Layer 5 of a small transformer language model trained on English Wikipedia (8 layers, counted from 0, width 96).
Take only the direct path to the model's output, skipping the later layers: a vector added to the residual stream pushes a token's score in proportion to its dot product with that token's output vector.

Output vectors of the tokens that the questions are about. A number n stands for (n - 128) times 0.012.
" Mak": 122, 94, 107, 122, 140, 82, 156, 106, 130, 120, 102, 124, 131, 98, 115, 142, 107, 122, 112, 175, 171, 116, 157, 119, 113, 144, 128, 116, 128, 141, 91, 155, 81, 139, 74, 99, 110, 146, 158, 152, 135, 129, 143, 139, 125, 180, 116, 113, 87, 104, 124, 156, 140, 138, 125, 153, 181, 133, 164, 88, 150, 160, 155, 96, 113, 125, 109, 154, 120, 115, 147, 144, 161, 145, 140, 123, 179, 133, 103, 100, 137, 117, 159, 154, 100, 133, 154, 122, 75, 119, 129, 150, 138, 74, 98, 140
" Arthropod": 85, 101, 111, 88, 129, 146, 198, 76, 76, 84, 126, 113, 105, 192, 76, 141, 91, 139, 167, 143, 153, 99, 149, 146, 130, 173, 104, 107, 204, 171, 91, 154, 112, 98, 159, 173, 40, 122, 203, 158, 160, 75, 188, 72, 123, 170, 67, 84, 96, 144, 203, 209, 8, 48, 121, 152, 180, 86, 86, 192, 84, 115, 84, 116, 197, 134, 110, 117, 72, 125, 81, 141, 150, 139, 157, 90, 205, 162, 94, 138, 161, 59, 151, 195, 139, 86, 121, 172, 102, 201, 95, 233, 148, 107, 149, 58
" 20": 93, 126, 109, 145, 118, 134, 108, 112, 129, 149, 164, 109, 124, 110, 131, 120, 101, 130, 96, 148, 110, 154, 111, 158, 112, 111, 141, 152, 143, 109, 165, 142, 116, 178, 74, 133, 139, 117, 103, 173, 107, 126, 122, 152, 124, 121, 143, 91, 139, 147, 162, 151, 151, 109, 79, 132, 134, 114, 121, 133, 113, 113, 166, 141, 131, 123, 102, 101, 106, 123, 162, 123, 120, 88, 137, 156, 134, 102, 113, 122, 129, 156, 174, 113, 133, 123, 121, 94, 117, 161, 180, 110, 147, 154, 121, 121
" Clar": 99, 138, 142, 106, 139, 145, 180, 134, 166, 107, 122, 183, 165, 133, 118, 117, 110, 112, 124, 112, 186, 151, 178, 136, 159, 131, 151, 98, 177, 103, 102, 174, 127, 131, 119, 94, 139, 145, 152, 124, 118, 124, 132, 89, 122, 157, 81, 124, 151, 120, 146, 147, 102, 150, 155, 156, 130, 115, 147, 146, 142, 172, 159, 88, 108, 181, 99, 117, 96, 114, 113, 149, 124, 128, 140, 125, 114, 147, 88, 104, 77, 130, 50, 145, 57, 92, 124, 119, 148, 91, 99, 164, 119, 94, 122, 107
" Tat": 90, 129, 96, 123, 149, 119, 178, 69, 163, 120, 166, 125, 162, 116, 71, 131, 140, 99, 112, 138, 172, 117, 152, 162, 145, 103, 120, 135, 83, 112, 118, 187, 99, 149, 111, 127, 115, 155, 133, 107, 128, 133, 142, 78, 128, 198, 140, 119, 88, 119, 139, 150, 106, 154, 126, 156, 147, 124, 129, 137, 144, 166, 127, 102, 106, 155, 83, 127, 136, 106, 100, 136, 150, 116, 153, 87, 145, 176, 106, 100, 141, 132, 99, 161, 72, 111, 116, 134, 112, 130, 151, 161, 127, 110, 104, 171
" Yan": 96, 103, 138, 137, 120, 120, 116, 92, 149, 134, 132, 111, 125, 129, 123, 131, 138, 151, 109, 131, 148, 102, 143, 152, 141, 124, 139, 112, 94, 151, 157, 127, 144, 110, 97, 162, 110, 104, 108, 130, 140, 139, 124, 101, 124, 177, 108, 103, 127, 164, 126, 147, 131, 122, 122, 144, 121, 89, 129, 132, 187, 114, 188, 120, 111, 154, 105, 141, 138, 115, 106, 151, 151, 117, 128, 103, 164, 143, 130, 128, 117, 109, 108, 162, 82, 125, 125, 132, 126, 119, 148, 134, 141, 85, 112, 160
" 4×": 112, 137, 146, 120, 129, 157, 128, 123, 157, 116, 165, 134, 106, 132, 72, 149, 107, 166, 134, 173, 178, 148, 114, 129, 188, 180, 167, 90, 170, 134, 187, 144, 87, 125, 156, 143, 73, 144, 96, 106, 138, 115, 47, 77, 109, 137, 102, 103, 152, 116, 181, 151, 122, 55, 145, 179, 76, 130, 60, 136, 96, 165, 146, 112, 104, 151, 102, 62, 102, 150, 81, 113, 108, 202, 141, 137, 159, 140, 86, 92, 116, 132, 145, 163, 122, 133, 124, 160, 133, 140, 119, 108, 120, 118, 138, 114
" subtropic": 130, 147, 147, 73, 172, 194, 153, 112, 119, 64, 124, 93, 137, 92, 143, 189, 86, 92, 99, 206, 142, 197, 218, 100, 179, 204, 130, 82, 163, 77, 101, 146, 74, 159, 125, 150, 100, 158, 207, 162, 137, 121, 86, 45, 114, 193, 100, 81, 85, 144, 186, 213, 99, 92, 124, 113, 166, 65, 111, 111, 158, 190, 163, 131, 199, 191, 66, 162, 96, 115, 81, 172, 120, 138, 128, 99, 171, 152, 16, 76, 82, 78, 73, 149, 102, 189, 146, 142, 98, 119, 125, 177, 80, 55, 110, 105
" Estadi": 99, 135, 193, 135, 128, 136, 151, 178, 171, 106, 141, 36, 158, 87, 77, 138, 86, 62, 150, 167, 178, 96, 173, 109, 196, 100, 143, 101, 153, 126, 110, 151, 59, 133, 155, 92, 120, 168, 160, 156, 199, 138, 168, 61, 116, 157, 105, 67, 182, 169, 202, 180, 88, 128, 186, 166, 44, 70, 131, 190, 168, 162, 163, 103, 161, 181, 68, 143, 93, 99, 125, 160, 122, 204, 66, 37, 116, 202, 92, 58, 52, 95, 105, 177, 136, 125, 141, 178, 107, 103, 75, 175, 109, 42, 112, 77
" Platinum": 136, 101, 152, 110, 151, 176, 165, 131, 122, 118, 98, 200, 124, 147, 112, 119, 50, 115, 125, 133, 192, 127, 114, 103, 145, 201, 189, 142, 162, 138, 142, 154, 117, 142, 144, 146, 83, 129, 118, 68, 136, 99, 100, 84, 122, 121, 74, 130, 122, 162, 190, 144, 78, 107, 139, 166, 154, 122, 82, 148, 82, 161, 159, 108, 103, 177, 133, 82, 81, 91, 88, 152, 116, 120, 101, 160, 162, 123, 70, 99, 97, 161, 143, 165, 124, 81, 159, 143, 71, 138, 126, 161, 117, 157, 111, 137
" E": 143, 120, 125, 140, 161, 110, 103, 119, 104, 155, 138, 97, 127, 135, 152, 137, 121, 131, 138, 136, 136, 115, 120, 158, 87, 136, 125, 139, 168, 152, 114, 127, 150, 92, 112, 137, 96, 164, 144, 142, 101, 136, 104, 156, 128, 127, 106, 141, 114, 110, 121, 130, 168, 142, 112, 84, 111, 160, 117, 114, 100, 137, 145, 125, 93, 121, 94, 97, 131, 147, 141, 109, 151, 145, 102, 139, 133, 141, 148, 162, 125, 139, 104, 120, 78, 139, 133, 99, 133, 152, 143, 117, 121, 128, 181, 131
" Can": 120, 153, 133, 135, 173, 139, 93, 116, 156, 124, 145, 101, 180, 139, 118, 102, 110, 110, 161, 108, 130, 128, 137, 131, 172, 131, 81, 118, 166, 136, 132, 118, 134, 109, 118, 158, 125, 103, 134, 125, 150, 129, 138, 105, 123, 163, 111, 121, 98, 180, 127, 136, 149, 147, 95, 126, 164, 135, 93, 106, 176, 94, 154, 134, 122, 156, 130, 121, 132, 141, 94, 140, 94, 140, 119, 147, 137, 160, 111, 102, 123, 114, 102, 134, 57, 110, 137, 90, 119, 164, 112, 134, 144, 114, 127, 103

Output weights of attention head 1. The head adds the sum of these rows, row i times number i of z. A number n stands for (n - 128) times 0.0043.
o0: 121, 130, 112, 169, 85, 132, 102, 116, 14, 115, 67, 87, 134, 139, 95, 168, 142, 154, 118, 133, 181, 143, 152, 158, 101, 155, 126, 116, 72, 198, 169, 126, 158, 179, 93, 120, 88, 145, 146, 168, 91, 89, 114, 172, 114, 113, 145, 151, 127, 139, 121, 131, 138, 100, 132, 79, 60, 132, 125, 82, 89, 150, 158, 142, 190, 75, 109, 145, 96, 115, 160, 117, 140, 156, 112, 100, 136, 104, 116, 154, 108, 105, 149, 146, 144, 113, 140, 103, 90, 151, 182, 114, 119, 170, 179, 196
o1: 136, 133, 133, 109, 109, 107, 159, 118, 139, 129, 102, 107, 105, 87, 157, 100, 147, 145, 125, 151, 121, 134, 195, 199, 181, 150, 128, 150, 122, 139, 158, 116, 87, 142, 69, 136, 163, 116, 68, 146, 138, 159, 127, 112, 157, 153, 68, 96, 76, 126, 119, 132, 143, 77, 134, 98, 48, 58, 108, 171, 137, 198, 172, 77, 136, 127, 133, 142, 90, 146, 153, 96, 169, 117, 167, 157, 169, 118, 125, 153, 199, 135, 117, 111, 113, 165, 106, 114, 119, 124, 141, 118, 137, 72, 98, 150
o2: 137, 150, 154, 133, 84, 137, 99, 153, 172, 131, 158, 133, 104, 97, 97, 129, 153, 197, 146, 156, 134, 198, 64, 130, 117, 141, 154, 109, 173, 117, 168, 170, 119, 107, 183, 97, 124, 100, 112, 130, 118, 125, 141, 135, 139, 75, 146, 75, 176, 92, 110, 98, 150, 140, 238, 111, 88, 113, 158, 156, 163, 139, 143, 79, 130, 120, 108, 122, 105, 126, 157, 123, 80, 167, 80, 96, 97, 110, 133, 107, 149, 113, 98, 145, 119, 115, 139, 208, 108, 164, 121, 73, 101, 121, 99, 104
o3: 151, 139, 177, 110, 112, 113, 139, 103, 158, 124, 123, 134, 98, 90, 186, 104, 93, 111, 145, 140, 149, 102, 115, 124, 144, 151, 133, 136, 137, 158, 178, 89, 172, 73, 131, 77, 98, 93, 104, 99, 94, 101, 146, 160, 84, 95, 133, 139, 247, 109, 132, 139, 82, 105, 100, 123, 163, 65, 67, 108, 102, 127, 172, 132, 119, 137, 148, 127, 92, 164, 128, 166, 84, 163, 139, 157, 160, 151, 110, 190, 194, 113, 158, 120, 152, 128, 124, 120, 156, 138, 103, 153, 141, 183, 118, 117
o4: 122, 149, 242, 156, 92, 135, 164, 153, 95, 108, 127, 65, 52, 102, 143, 103, 119, 163, 199, 109, 134, 125, 124, 122, 115, 94, 141, 93, 120, 109, 152, 71, 84, 96, 104, 92, 153, 103, 151, 112, 152, 143, 151, 125, 118, 158, 139, 144, 137, 131, 119, 136, 135, 155, 108, 126, 107, 145, 143, 174, 152, 135, 80, 164, 105, 122, 119, 145, 148, 112, 124, 143, 172, 109, 128, 104, 176, 149, 104, 80, 127, 57, 200, 158, 132, 132, 99, 197, 78, 176, 129, 171, 122, 84, 105, 116
o5: 130, 92, 138, 171, 132, 137, 92, 106, 165, 126, 105, 122, 105, 127, 151, 90, 172, 170, 134, 154, 96, 113, 94, 103, 129, 113, 114, 175, 87, 165, 129, 168, 102, 118, 79, 118, 115, 132, 117, 119, 117, 99, 165, 87, 96, 109, 130, 121, 145, 142, 132, 115, 136, 142, 127, 120, 154, 146, 152, 126, 136, 166, 124, 147, 82, 135, 170, 162, 165, 135, 155, 150, 140, 61, 103, 73, 148, 107, 152, 108, 181, 146, 88, 112, 68, 106, 174, 122, 171, 101, 134, 139, 123, 139, 108, 224
o6: 143, 127, 125, 92, 131, 122, 119, 160, 88, 170, 149, 119, 83, 142, 127, 89, 94, 159, 162, 133, 127, 128, 185, 172, 132, 142, 144, 165, 183, 102, 103, 170, 78, 105, 128, 137, 107, 123, 158, 101, 75, 111, 119, 76, 71, 117, 137, 190, 129, 112, 150, 84, 159, 159, 133, 123, 81, 187, 113, 47, 110, 150, 140, 126, 214, 115, 114, 133, 162, 139, 120, 132, 145, 104, 150, 87, 158, 103, 137, 136, 147, 131, 85, 123, 193, 76, 87, 71, 170, 119, 154, 101, 153, 107, 149, 81
o7: 119, 70, 95, 159, 124, 76, 179, 182, 142, 110, 74, 142, 131, 138, 148, 149, 79, 99, 66, 123, 105, 157, 110, 131, 129, 94, 138, 103, 149, 77, 167, 132, 126, 137, 116, 135, 76, 175, 154, 117, 120, 129, 114, 111, 111, 119, 134, 148, 134, 114, 117, 84, 129, 166, 127, 147, 117, 142, 161, 140, 120, 128, 168, 108, 119, 146, 132, 138, 133, 133, 116, 165, 125, 118, 135, 142, 102, 105, 132, 170, 180, 132, 144, 111, 95, 125, 64, 119, 144, 205, 138, 141, 136, 102, 158, 162
o8: 82, 158, 75, 131, 97, 148, 150, 163, 168, 123, 149, 110, 133, 147, 161, 124, 175, 116, 51, 153, 116, 38, 120, 157, 135, 122, 99, 117, 93, 75, 105, 131, 137, 102, 134, 162, 39, 65, 164, 183, 116, 89, 97, 122, 147, 109, 121, 156, 182, 96, 126, 140, 173, 146, 102, 196, 154, 126, 185, 147, 123, 133, 163, 120, 144, 79, 123, 127, 105, 156, 122, 112, 133, 173, 144, 113, 107, 164, 144, 123, 113, 134, 145, 146, 118, 112, 111, 173, 139, 86, 144, 99, 120, 72, 140, 175
o9: 131, 82, 164, 122, 131, 93, 83, 123, 109, 122, 109, 106, 112, 166, 65, 167, 97, 186, 85, 111, 111, 107, 146, 143, 156, 82, 173, 89, 177, 98, 145, 125, 132, 122, 91, 150, 85, 99, 101, 134, 152, 144, 136, 127, 130, 171, 137, 100, 132, 158, 165, 134, 97, 150, 147, 136, 126, 98, 161, 121, 166, 55, 165, 121, 157, 164, 152, 139, 177, 167, 111, 196, 132, 131, 133, 141, 125, 74, 111, 163, 104, 96, 147, 126, 119, 134, 140, 99, 131, 86, 152, 89, 106, 141, 108, 159
o10: 117, 124, 140, 121, 103, 89, 109, 115, 108, 157, 150, 58, 121, 111, 141, 126, 117, 153, 151, 95, 138, 143, 155, 153, 131, 162, 78, 95, 121, 221, 84, 97, 161, 106, 141, 150, 110, 119, 173, 97, 92, 155, 59, 95, 168, 93, 138, 182, 52, 120, 120, 126, 118, 106, 130, 197, 158, 134, 111, 138, 127, 62, 204, 115, 118, 158, 174, 139, 131, 112, 116, 174, 106, 150, 141, 139, 142, 149, 79, 110, 180, 136, 130, 126, 75, 135, 172, 152, 126, 143, 139, 166, 103, 98, 145, 123
o11: 109, 152, 139, 142, 151, 140, 131, 107, 157, 161, 122, 68, 150, 111, 85, 140, 77, 137, 125, 103, 141, 98, 77, 117, 127, 152, 166, 151, 162, 142, 116, 121, 108, 140, 77, 189, 81, 148, 107, 136, 138, 151, 125, 132, 146, 118, 100, 135, 136, 166, 114, 136, 125, 146, 60, 145, 167, 121, 106, 140, 110, 138, 132, 143, 154, 106, 76, 66, 139, 149, 175, 96, 149, 109, 167, 107, 121, 118, 178, 165, 170, 98, 112, 160, 76, 129, 117, 131, 114, 172, 121, 156, 115, 176, 90, 104
o12: 153, 102, 97, 139, 186, 96, 134, 131, 160, 148, 126, 89, 112, 95, 160, 147, 152, 99, 133, 142, 112, 120, 136, 150, 103, 113, 128, 182, 112, 94, 112, 74, 125, 103, 129, 122, 89, 148, 144, 156, 133, 166, 124, 155, 125, 77, 87, 117, 120, 185, 159, 127, 152, 169, 157, 99, 127, 116, 191, 78, 115, 182, 99, 71, 72, 154, 116, 78, 121, 77, 110, 145, 141, 135, 134, 151, 156, 130, 135, 125, 106, 149, 102, 104, 186, 150, 163, 163, 118, 145, 116, 141, 90, 141, 119, 133
o13: 149, 126, 157, 116, 124, 137, 112, 146, 134, 117, 138, 188, 105, 82, 118, 150, 87, 161, 101, 158, 101, 126, 206, 106, 124, 143, 132, 142, 101, 178, 126, 100, 85, 169, 116, 101, 163, 151, 91, 129, 88, 170, 85, 133, 113, 110, 78, 168, 123, 172, 142, 101, 113, 139, 140, 160, 146, 168, 138, 132, 102, 138, 59, 108, 128, 110, 169, 28, 170, 140, 149, 89, 99, 149, 136, 131, 69, 107, 128, 138, 172, 94, 152, 158, 145, 137, 107, 122, 140, 91, 126, 125, 119, 103, 153, 183
o14: 55, 121, 129, 143, 99, 141, 141, 140, 159, 153, 133, 118, 166, 154, 159, 142, 113, 92, 112, 117, 124, 120, 177, 126, 163, 119, 76, 159, 128, 113, 181, 123, 202, 139, 189, 112, 155, 106, 167, 130, 73, 154, 151, 115, 94, 144, 74, 137, 176, 210, 119, 101, 109, 114, 127, 95, 81, 104, 71, 134, 189, 144, 119, 157, 104, 119, 158, 103, 144, 135, 159, 161, 118, 102, 164, 159, 113, 40, 142, 120, 89, 106, 125, 101, 101, 111, 92, 136, 114, 120, 143, 149, 105, 100, 118, 130
o15: 44, 136, 122, 106, 141, 125, 170, 118, 107, 146, 131, 113, 150, 111, 76, 78, 166, 153, 92, 192, 162, 139, 98, 115, 146, 101, 139, 108, 179, 149, 140, 101, 95, 168, 136, 126, 134, 116, 175, 109, 135, 118, 139, 117, 127, 213, 108, 162, 136, 106, 98, 94, 114, 115, 93, 132, 167, 99, 98, 122, 97, 156, 132, 128, 61, 145, 98, 98, 132, 130, 136, 134, 88, 139, 107, 136, 164, 117, 134, 87, 115, 174, 141, 119, 119, 147, 109, 167, 134, 155, 160, 136, 94, 134, 202, 122
o16: 149, 148, 141, 121, 109, 87, 141, 128, 98, 153, 131, 186, 133, 134, 149, 181, 121, 99, 159, 121, 121, 99, 124, 144, 165, 150, 89, 108, 112, 87, 146, 138, 111, 193, 110, 122, 85, 132, 142, 95, 141, 104, 145, 84, 150, 119, 130, 135, 107, 118, 110, 137, 73, 143, 138, 158, 76, 124, 125, 142, 109, 130, 81, 140, 167, 151, 91, 103, 122, 119, 182, 198, 118, 154, 119, 114, 137, 134, 107, 85, 142, 109, 101, 138, 126, 136, 136, 177, 155, 135, 121, 98, 82, 192, 99, 176
o17: 114, 162, 110, 135, 87, 91, 52, 114, 107, 185, 99, 121, 142, 132, 210, 189, 75, 132, 130, 153, 150, 143, 181, 146, 111, 131, 103, 195, 168, 102, 84, 125, 144, 107, 140, 153, 139, 112, 133, 162, 145, 126, 174, 110, 109, 144, 164, 88, 108, 161, 98, 117, 118, 104, 146, 170, 145, 116, 94, 127, 152, 133, 172, 74, 8, 160, 123, 115, 150, 91, 119, 93, 140, 140, 85, 108, 103, 114, 167, 125, 142, 136, 189, 154, 174, 110, 83, 133, 88, 143, 93, 103, 134, 166, 117, 150
o18: 143, 103, 107, 146, 131, 115, 85, 139, 130, 106, 85, 202, 164, 51, 133, 161, 156, 133, 134, 136, 68, 89, 122, 99, 175, 130, 170, 108, 88, 127, 75, 116, 108, 131, 207, 174, 123, 143, 181, 83, 152, 176, 159, 129, 97, 127, 123, 171, 118, 66, 128, 85, 130, 129, 125, 58, 124, 141, 138, 187, 105, 76, 193, 158, 93, 102, 121, 117, 149, 127, 154, 88, 169, 110, 116, 156, 171, 84, 113, 88, 126, 127, 158, 162, 159, 132, 121, 141, 121, 112, 178, 131, 119, 147, 128, 100
o19: 162, 98, 158, 161, 171, 101, 113, 123, 163, 138, 147, 152, 46, 157, 77, 126, 130, 56, 130, 143, 110, 127, 164, 53, 103, 200, 123, 153, 140, 144, 196, 122, 112, 126, 144, 136, 112, 156, 137, 159, 98, 134, 125, 109, 113, 126, 105, 134, 137, 146, 133, 159, 121, 156, 106, 135, 103, 111, 121, 178, 176, 159, 179, 142, 155, 126, 108, 157, 148, 112, 89, 101, 115, 177, 89, 123, 116, 73, 139, 68, 118, 158, 170, 106, 153, 124, 121, 93, 110, 152, 141, 91, 94, 102, 103, 116
o20: 177, 154, 133, 154, 151, 166, 149, 148, 131, 95, 74, 161, 93, 134, 97, 112, 126, 147, 133, 144, 106, 135, 170, 85, 158, 115, 135, 122, 178, 156, 176, 176, 197, 105, 90, 198, 97, 125, 135, 141, 171, 35, 88, 109, 163, 143, 59, 113, 173, 136, 122, 149, 121, 157, 125, 135, 120, 140, 111, 168, 108, 147, 168, 116, 78, 168, 145, 138, 117, 124, 170, 86, 124, 110, 99, 130, 93, 124, 45, 89, 98, 82, 112, 113, 109, 98, 98, 136, 139, 112, 68, 194, 120, 173, 176, 94
o21: 115, 133, 136, 127, 149, 126, 165, 135, 110, 160, 111, 151, 119, 117, 124, 106, 94, 125, 147, 155, 129, 123, 160, 149, 110, 184, 110, 82, 100, 76, 112, 154, 109, 132, 141, 155, 135, 124, 92, 134, 104, 127, 120, 78, 148, 165, 136, 169, 160, 138, 114, 156, 182, 97, 190, 71, 167, 110, 127, 162, 137, 65, 100, 67, 116, 78, 117, 110, 125, 112, 113, 149, 114, 155, 104, 183, 81, 178, 131, 124, 167, 106, 115, 103, 122, 120, 174, 116, 125, 118, 131, 152, 148, 124, 151, 154
o22: 89, 134, 134, 149, 126, 134, 169, 147, 99, 115, 98, 115, 132, 189, 110, 159, 121, 84, 161, 122, 108, 90, 152, 165, 149, 160, 91, 142, 163, 158, 138, 116, 126, 69, 154, 117, 116, 116, 143, 144, 167, 135, 176, 164, 118, 113, 110, 69, 116, 112, 118, 36, 131, 133, 109, 116, 165, 151, 110, 103, 144, 143, 91, 113, 195, 122, 147, 124, 117, 157, 132, 126, 135, 170, 69, 122, 128, 175, 181, 153, 154, 114, 103, 142, 94, 111, 103, 146, 144, 98, 112, 155, 86, 87, 156, 137
o23: 94, 110, 135, 116, 140, 122, 166, 142, 110, 114, 146, 173, 84, 49, 95, 118, 118, 84, 121, 135, 132, 127, 145, 94, 131, 63, 117, 117, 142, 95, 126, 143, 122, 165, 58, 165, 104, 107, 139, 125, 59, 118, 180, 161, 150, 88, 136, 70, 111, 128, 112, 119, 135, 172, 198, 180, 171, 124, 125, 160, 161, 129, 146, 141, 142, 45, 157, 196, 142, 115, 139, 119, 124, 86, 110, 138, 210, 120, 102, 120, 125, 118, 130, 145, 176, 91, 141, 113, 115, 120, 164, 141, 146, 136, 116, 90
o24: 91, 188, 60, 155, 110, 102, 124, 90, 154, 83, 127, 98, 138, 90, 69, 154, 111, 162, 177, 111, 30, 118, 114, 108, 152, 105, 111, 131, 140, 144, 154, 132, 144, 109, 141, 158, 131, 79, 112, 131, 102, 70, 140, 89, 122, 84, 126, 217, 123, 162, 104, 130, 121, 122, 191, 139, 136, 105, 152, 120, 114, 169, 83, 114, 135, 145, 128, 181, 167, 139, 86, 120, 130, 132, 138, 136, 82, 173, 104, 150, 124, 168, 167, 117, 200, 155, 81, 102, 160, 156, 121, 147, 142, 118, 115, 141
o25: 104, 115, 191, 131, 80, 152, 129, 115, 130, 81, 88, 123, 160, 129, 108, 168, 98, 90, 89, 140, 87, 150, 105, 161, 160, 197, 110, 109, 177, 133, 142, 190, 161, 107, 96, 162, 132, 100, 142, 74, 145, 135, 106, 153, 161, 90, 136, 130, 164, 123, 140, 191, 127, 101, 124, 108, 129, 153, 112, 124, 157, 130, 71, 140, 141, 128, 115, 39, 152, 124, 60, 129, 159, 95, 100, 129, 163, 123, 114, 91, 124, 178, 154, 140, 131, 67, 133, 174, 141, 144, 125, 81, 116, 159, 166, 156
o26: 90, 103, 95, 104, 136, 142, 182, 126, 120, 71, 110, 84, 105, 138, 148, 121, 142, 128, 132, 99, 138, 135, 125, 109, 151, 175, 168, 124, 133, 96, 139, 96, 145, 138, 144, 167, 157, 194, 119, 111, 167, 173, 116, 89, 139, 98, 180, 113, 190, 171, 117, 136, 103, 95, 107, 190, 128, 137, 125, 135, 112, 119, 130, 98, 139, 100, 133, 153, 123, 129, 168, 125, 113, 96, 98, 103, 131, 95, 147, 139, 150, 146, 109, 138, 177, 154, 104, 120, 109, 91, 122, 133, 129, 91, 132, 135
o27: 136, 145, 120, 131, 87, 129, 76, 114, 118, 90, 50, 99, 78, 139, 182, 99, 131, 131, 102, 135, 111, 165, 114, 106, 133, 140, 92, 147, 132, 120, 144, 61, 110, 173, 134, 134, 92, 106, 121, 194, 161, 115, 119, 120, 132, 199, 80, 174, 117, 144, 166, 128, 137, 128, 155, 118, 157, 182, 132, 74, 152, 107, 157, 136, 193, 120, 154, 114, 135, 129, 164, 100, 82, 101, 105, 120, 188, 166, 121, 156, 141, 113, 84, 144, 117, 138, 138, 150, 182, 143, 101, 93, 146, 115, 125, 81
o28: 153, 166, 109, 143, 109, 81, 89, 77, 163, 134, 91, 159, 156, 90, 141, 131, 108, 132, 119, 78, 97, 152, 174, 139, 132, 191, 105, 161, 156, 134, 129, 179, 113, 126, 122, 91, 198, 149, 93, 147, 73, 106, 135, 151, 145, 172, 143, 140, 171, 132, 126, 99, 112, 141, 67, 143, 168, 129, 210, 152, 155, 117, 126, 87, 108, 113, 62, 149, 136, 114, 155, 143, 121, 139, 131, 118, 165, 150, 75, 147, 47, 81, 131, 129, 153, 134, 135, 103, 139, 132, 150, 142, 78, 63, 139, 97
o29: 143, 153, 111, 147, 109, 105, 133, 120, 170, 118, 127, 123, 81, 150, 79, 130, 49, 179, 129, 140, 148, 87, 103, 127, 126, 128, 126, 119, 102, 140, 125, 176, 159, 64, 153, 105, 90, 186, 147, 145, 142, 141, 148, 131, 162, 167, 167, 160, 128, 85, 130, 172, 88, 134, 161, 122, 105, 148, 87, 153, 107, 174, 100, 98, 52, 80, 141, 142, 171, 118, 114, 95, 98, 136, 140, 174, 167, 131, 126, 164, 91, 142, 81, 141, 105, 184, 93, 130, 134, 116, 119, 147, 113, 141, 72, 128
o30: 154, 157, 120, 110, 112, 81, 105, 145, 106, 113, 172, 149, 116, 124, 167, 133, 122, 100, 136, 123, 138, 138, 112, 135, 116, 104, 143, 85, 157, 146, 142, 103, 123, 140, 158, 175, 150, 141, 77, 92, 115, 87, 121, 141, 131, 94, 81, 163, 188, 152, 111, 91, 133, 147, 151, 110, 126, 125, 79, 95, 151, 141, 184, 201, 88, 102, 98, 128, 162, 151, 102, 136, 181, 146, 56, 62, 146, 195, 121, 183, 110, 149, 34, 154, 132, 133, 168, 109, 72, 129, 141, 143, 157, 101, 140, 122
o31: 138, 144, 159, 89, 175, 209, 158, 152, 136, 146, 121, 118, 125, 77, 134, 186, 100, 142, 38, 155, 108, 112, 141, 128, 60, 112, 77, 119, 116, 143, 173, 138, 132, 46, 122, 119, 102, 141, 160, 97, 136, 118, 148, 113, 170, 144, 132, 152, 116, 90, 163, 132, 106, 125, 147, 92, 182, 114, 143, 91, 155, 123, 143, 143, 136, 122, 117, 131, 122, 114, 158, 133, 114, 97, 121, 86, 103, 119, 118, 146, 151, 101, 140, 151, 173, 141, 110, 131, 118, 163, 146, 134, 115, 51, 96, 164

Each question shows a token from some text and the vector z that the head gathered there. A number n stands for (n - 128) times 0.022.

" |": 130, 133, 123, 117, 110, 124, 150, 129, 118, 116, 159, 158, 149, 105, 113, 136, 121, 134, 127, 134, 141, 137, 154, 118, 106, 128, 86, 119, 129, 134, 158, 126
Pushed up most: " E"

",": 92, 147, 121, 123, 127, 135, 134, 112, 108, 133, 148, 126, 118, 109, 129, 141, 138, 123, 103, 142, 129, 135, 138, 118, 138, 129, 113, 106, 142, 113, 145, 126
Pushed up most: " Can"

" ": 102, 128, 102, 114, 127, 137, 146, 111, 136, 126, 158, 136, 117, 117, 121, 140, 140, 142, 124, 135, 140, 125, 144, 143, 135, 113, 110, 130, 123, 132, 125, 133
Which two tokens does it push up most, strongest first? " Arthropod", " Can"

"|": 111, 133, 116, 107, 92, 115, 148, 152, 146, 118, 123, 144, 135, 111, 132, 127, 159, 122, 116, 121, 130, 123, 123, 149, 131, 95, 95, 138, 96, 171, 100, 110
Which of these tokens does it push down most? " Estadi"

" Daniel": 96, 140, 129, 114, 111, 129, 137, 118, 116, 126, 149, 132, 121, 110, 122, 150, 130, 128, 108, 138, 137, 141, 146, 134, 124, 133, 107, 125, 142, 115, 142, 128
Pushed up most: " Can"

" (": 110, 131, 120, 113, 131, 146, 127, 94, 114, 136, 161, 133, 157, 127, 104, 128, 136, 152, 146, 139, 144, 114, 141, 124, 107, 147, 104, 91, 112, 134, 140, 156
Pushed up most: " Platinum"

".": 95, 135, 125, 116, 118, 121, 137, 114, 116, 131, 159, 124, 130, 112, 124, 140, 139, 126, 114, 140, 136, 133, 144, 139, 130, 133, 123, 132, 130, 119, 144, 134
Which of these tokens does it push down most? " 20"

" Mak": 118, 151, 108, 115, 135, 151, 122, 132, 118, 153, 151, 138, 122, 109, 120, 148, 124, 129, 122, 153, 133, 133, 135, 142, 103, 106, 101, 130, 142, 125, 127, 142
Pushed up most: " Mak"

" Yan": 166, 222, 51, 168, 177, 249, 62, 160, 144, 242, 171, 172, 80, 25, 171, 117, 49, 115, 76, 177, 161, 131, 91, 92, 96, 54, 90, 132, 156, 132, 169, 151
Pushed up most: " Yan"

"^{^}": 96, 147, 145, 134, 180, 100, 114, 124, 105, 117, 165, 146, 88, 100, 132, 166, 125, 145, 116, 129, 132, 96, 122, 147, 117, 138, 125, 113, 100, 117, 99, 147
Pushed up most: " Arthropod"

" Division": 88, 141, 125, 109, 114, 117, 137, 113, 116, 132, 159, 125, 127, 107, 129, 146, 148, 127, 115, 130, 138, 131, 142, 136, 125, 141, 121, 125, 132, 118, 146, 131
Pushed up most: " subtropic"

"ing": 113, 148, 85, 124, 110, 153, 127, 106, 112, 125, 166, 101, 107, 113, 133, 104, 139, 136, 124, 152, 114, 154, 112, 150, 128, 81, 109, 149, 137, 103, 144, 145
Which of these tokens does it push down most? " 4×"

" and": 97, 154, 121, 113, 123, 146, 142, 133, 116, 112, 152, 139, 150, 91, 92, 124, 133, 128, 119, 142, 123, 144, 124, 131, 112, 142, 114, 124, 146, 95, 133, 124
Which of these tokens does it push down most? " 4×"

" 50,000": 81, 104, 119, 117, 110, 118, 103, 106, 127, 137, 144, 131, 109, 136, 111, 153, 143, 147, 130, 157, 168, 145, 151, 125, 103, 160, 130, 87, 118, 126, 114, 133
Pushed up most: " Platinum"

" 3": 92, 138, 128, 113, 116, 117, 137, 114, 115, 126, 155, 121, 131, 114, 126, 143, 143, 124, 117, 137, 140, 134, 145, 136, 128, 136, 124, 123, 131, 122, 144, 134
Pushed up most: " subtropic"

" 1": 97, 116, 149, 115, 166, 133, 145, 95, 126, 139, 143, 151, 80, 118, 92, 133, 166, 115, 144, 133, 141, 107, 143, 148, 171, 133, 103, 156, 121, 109, 147, 128
Pushed up most: " Arthropod"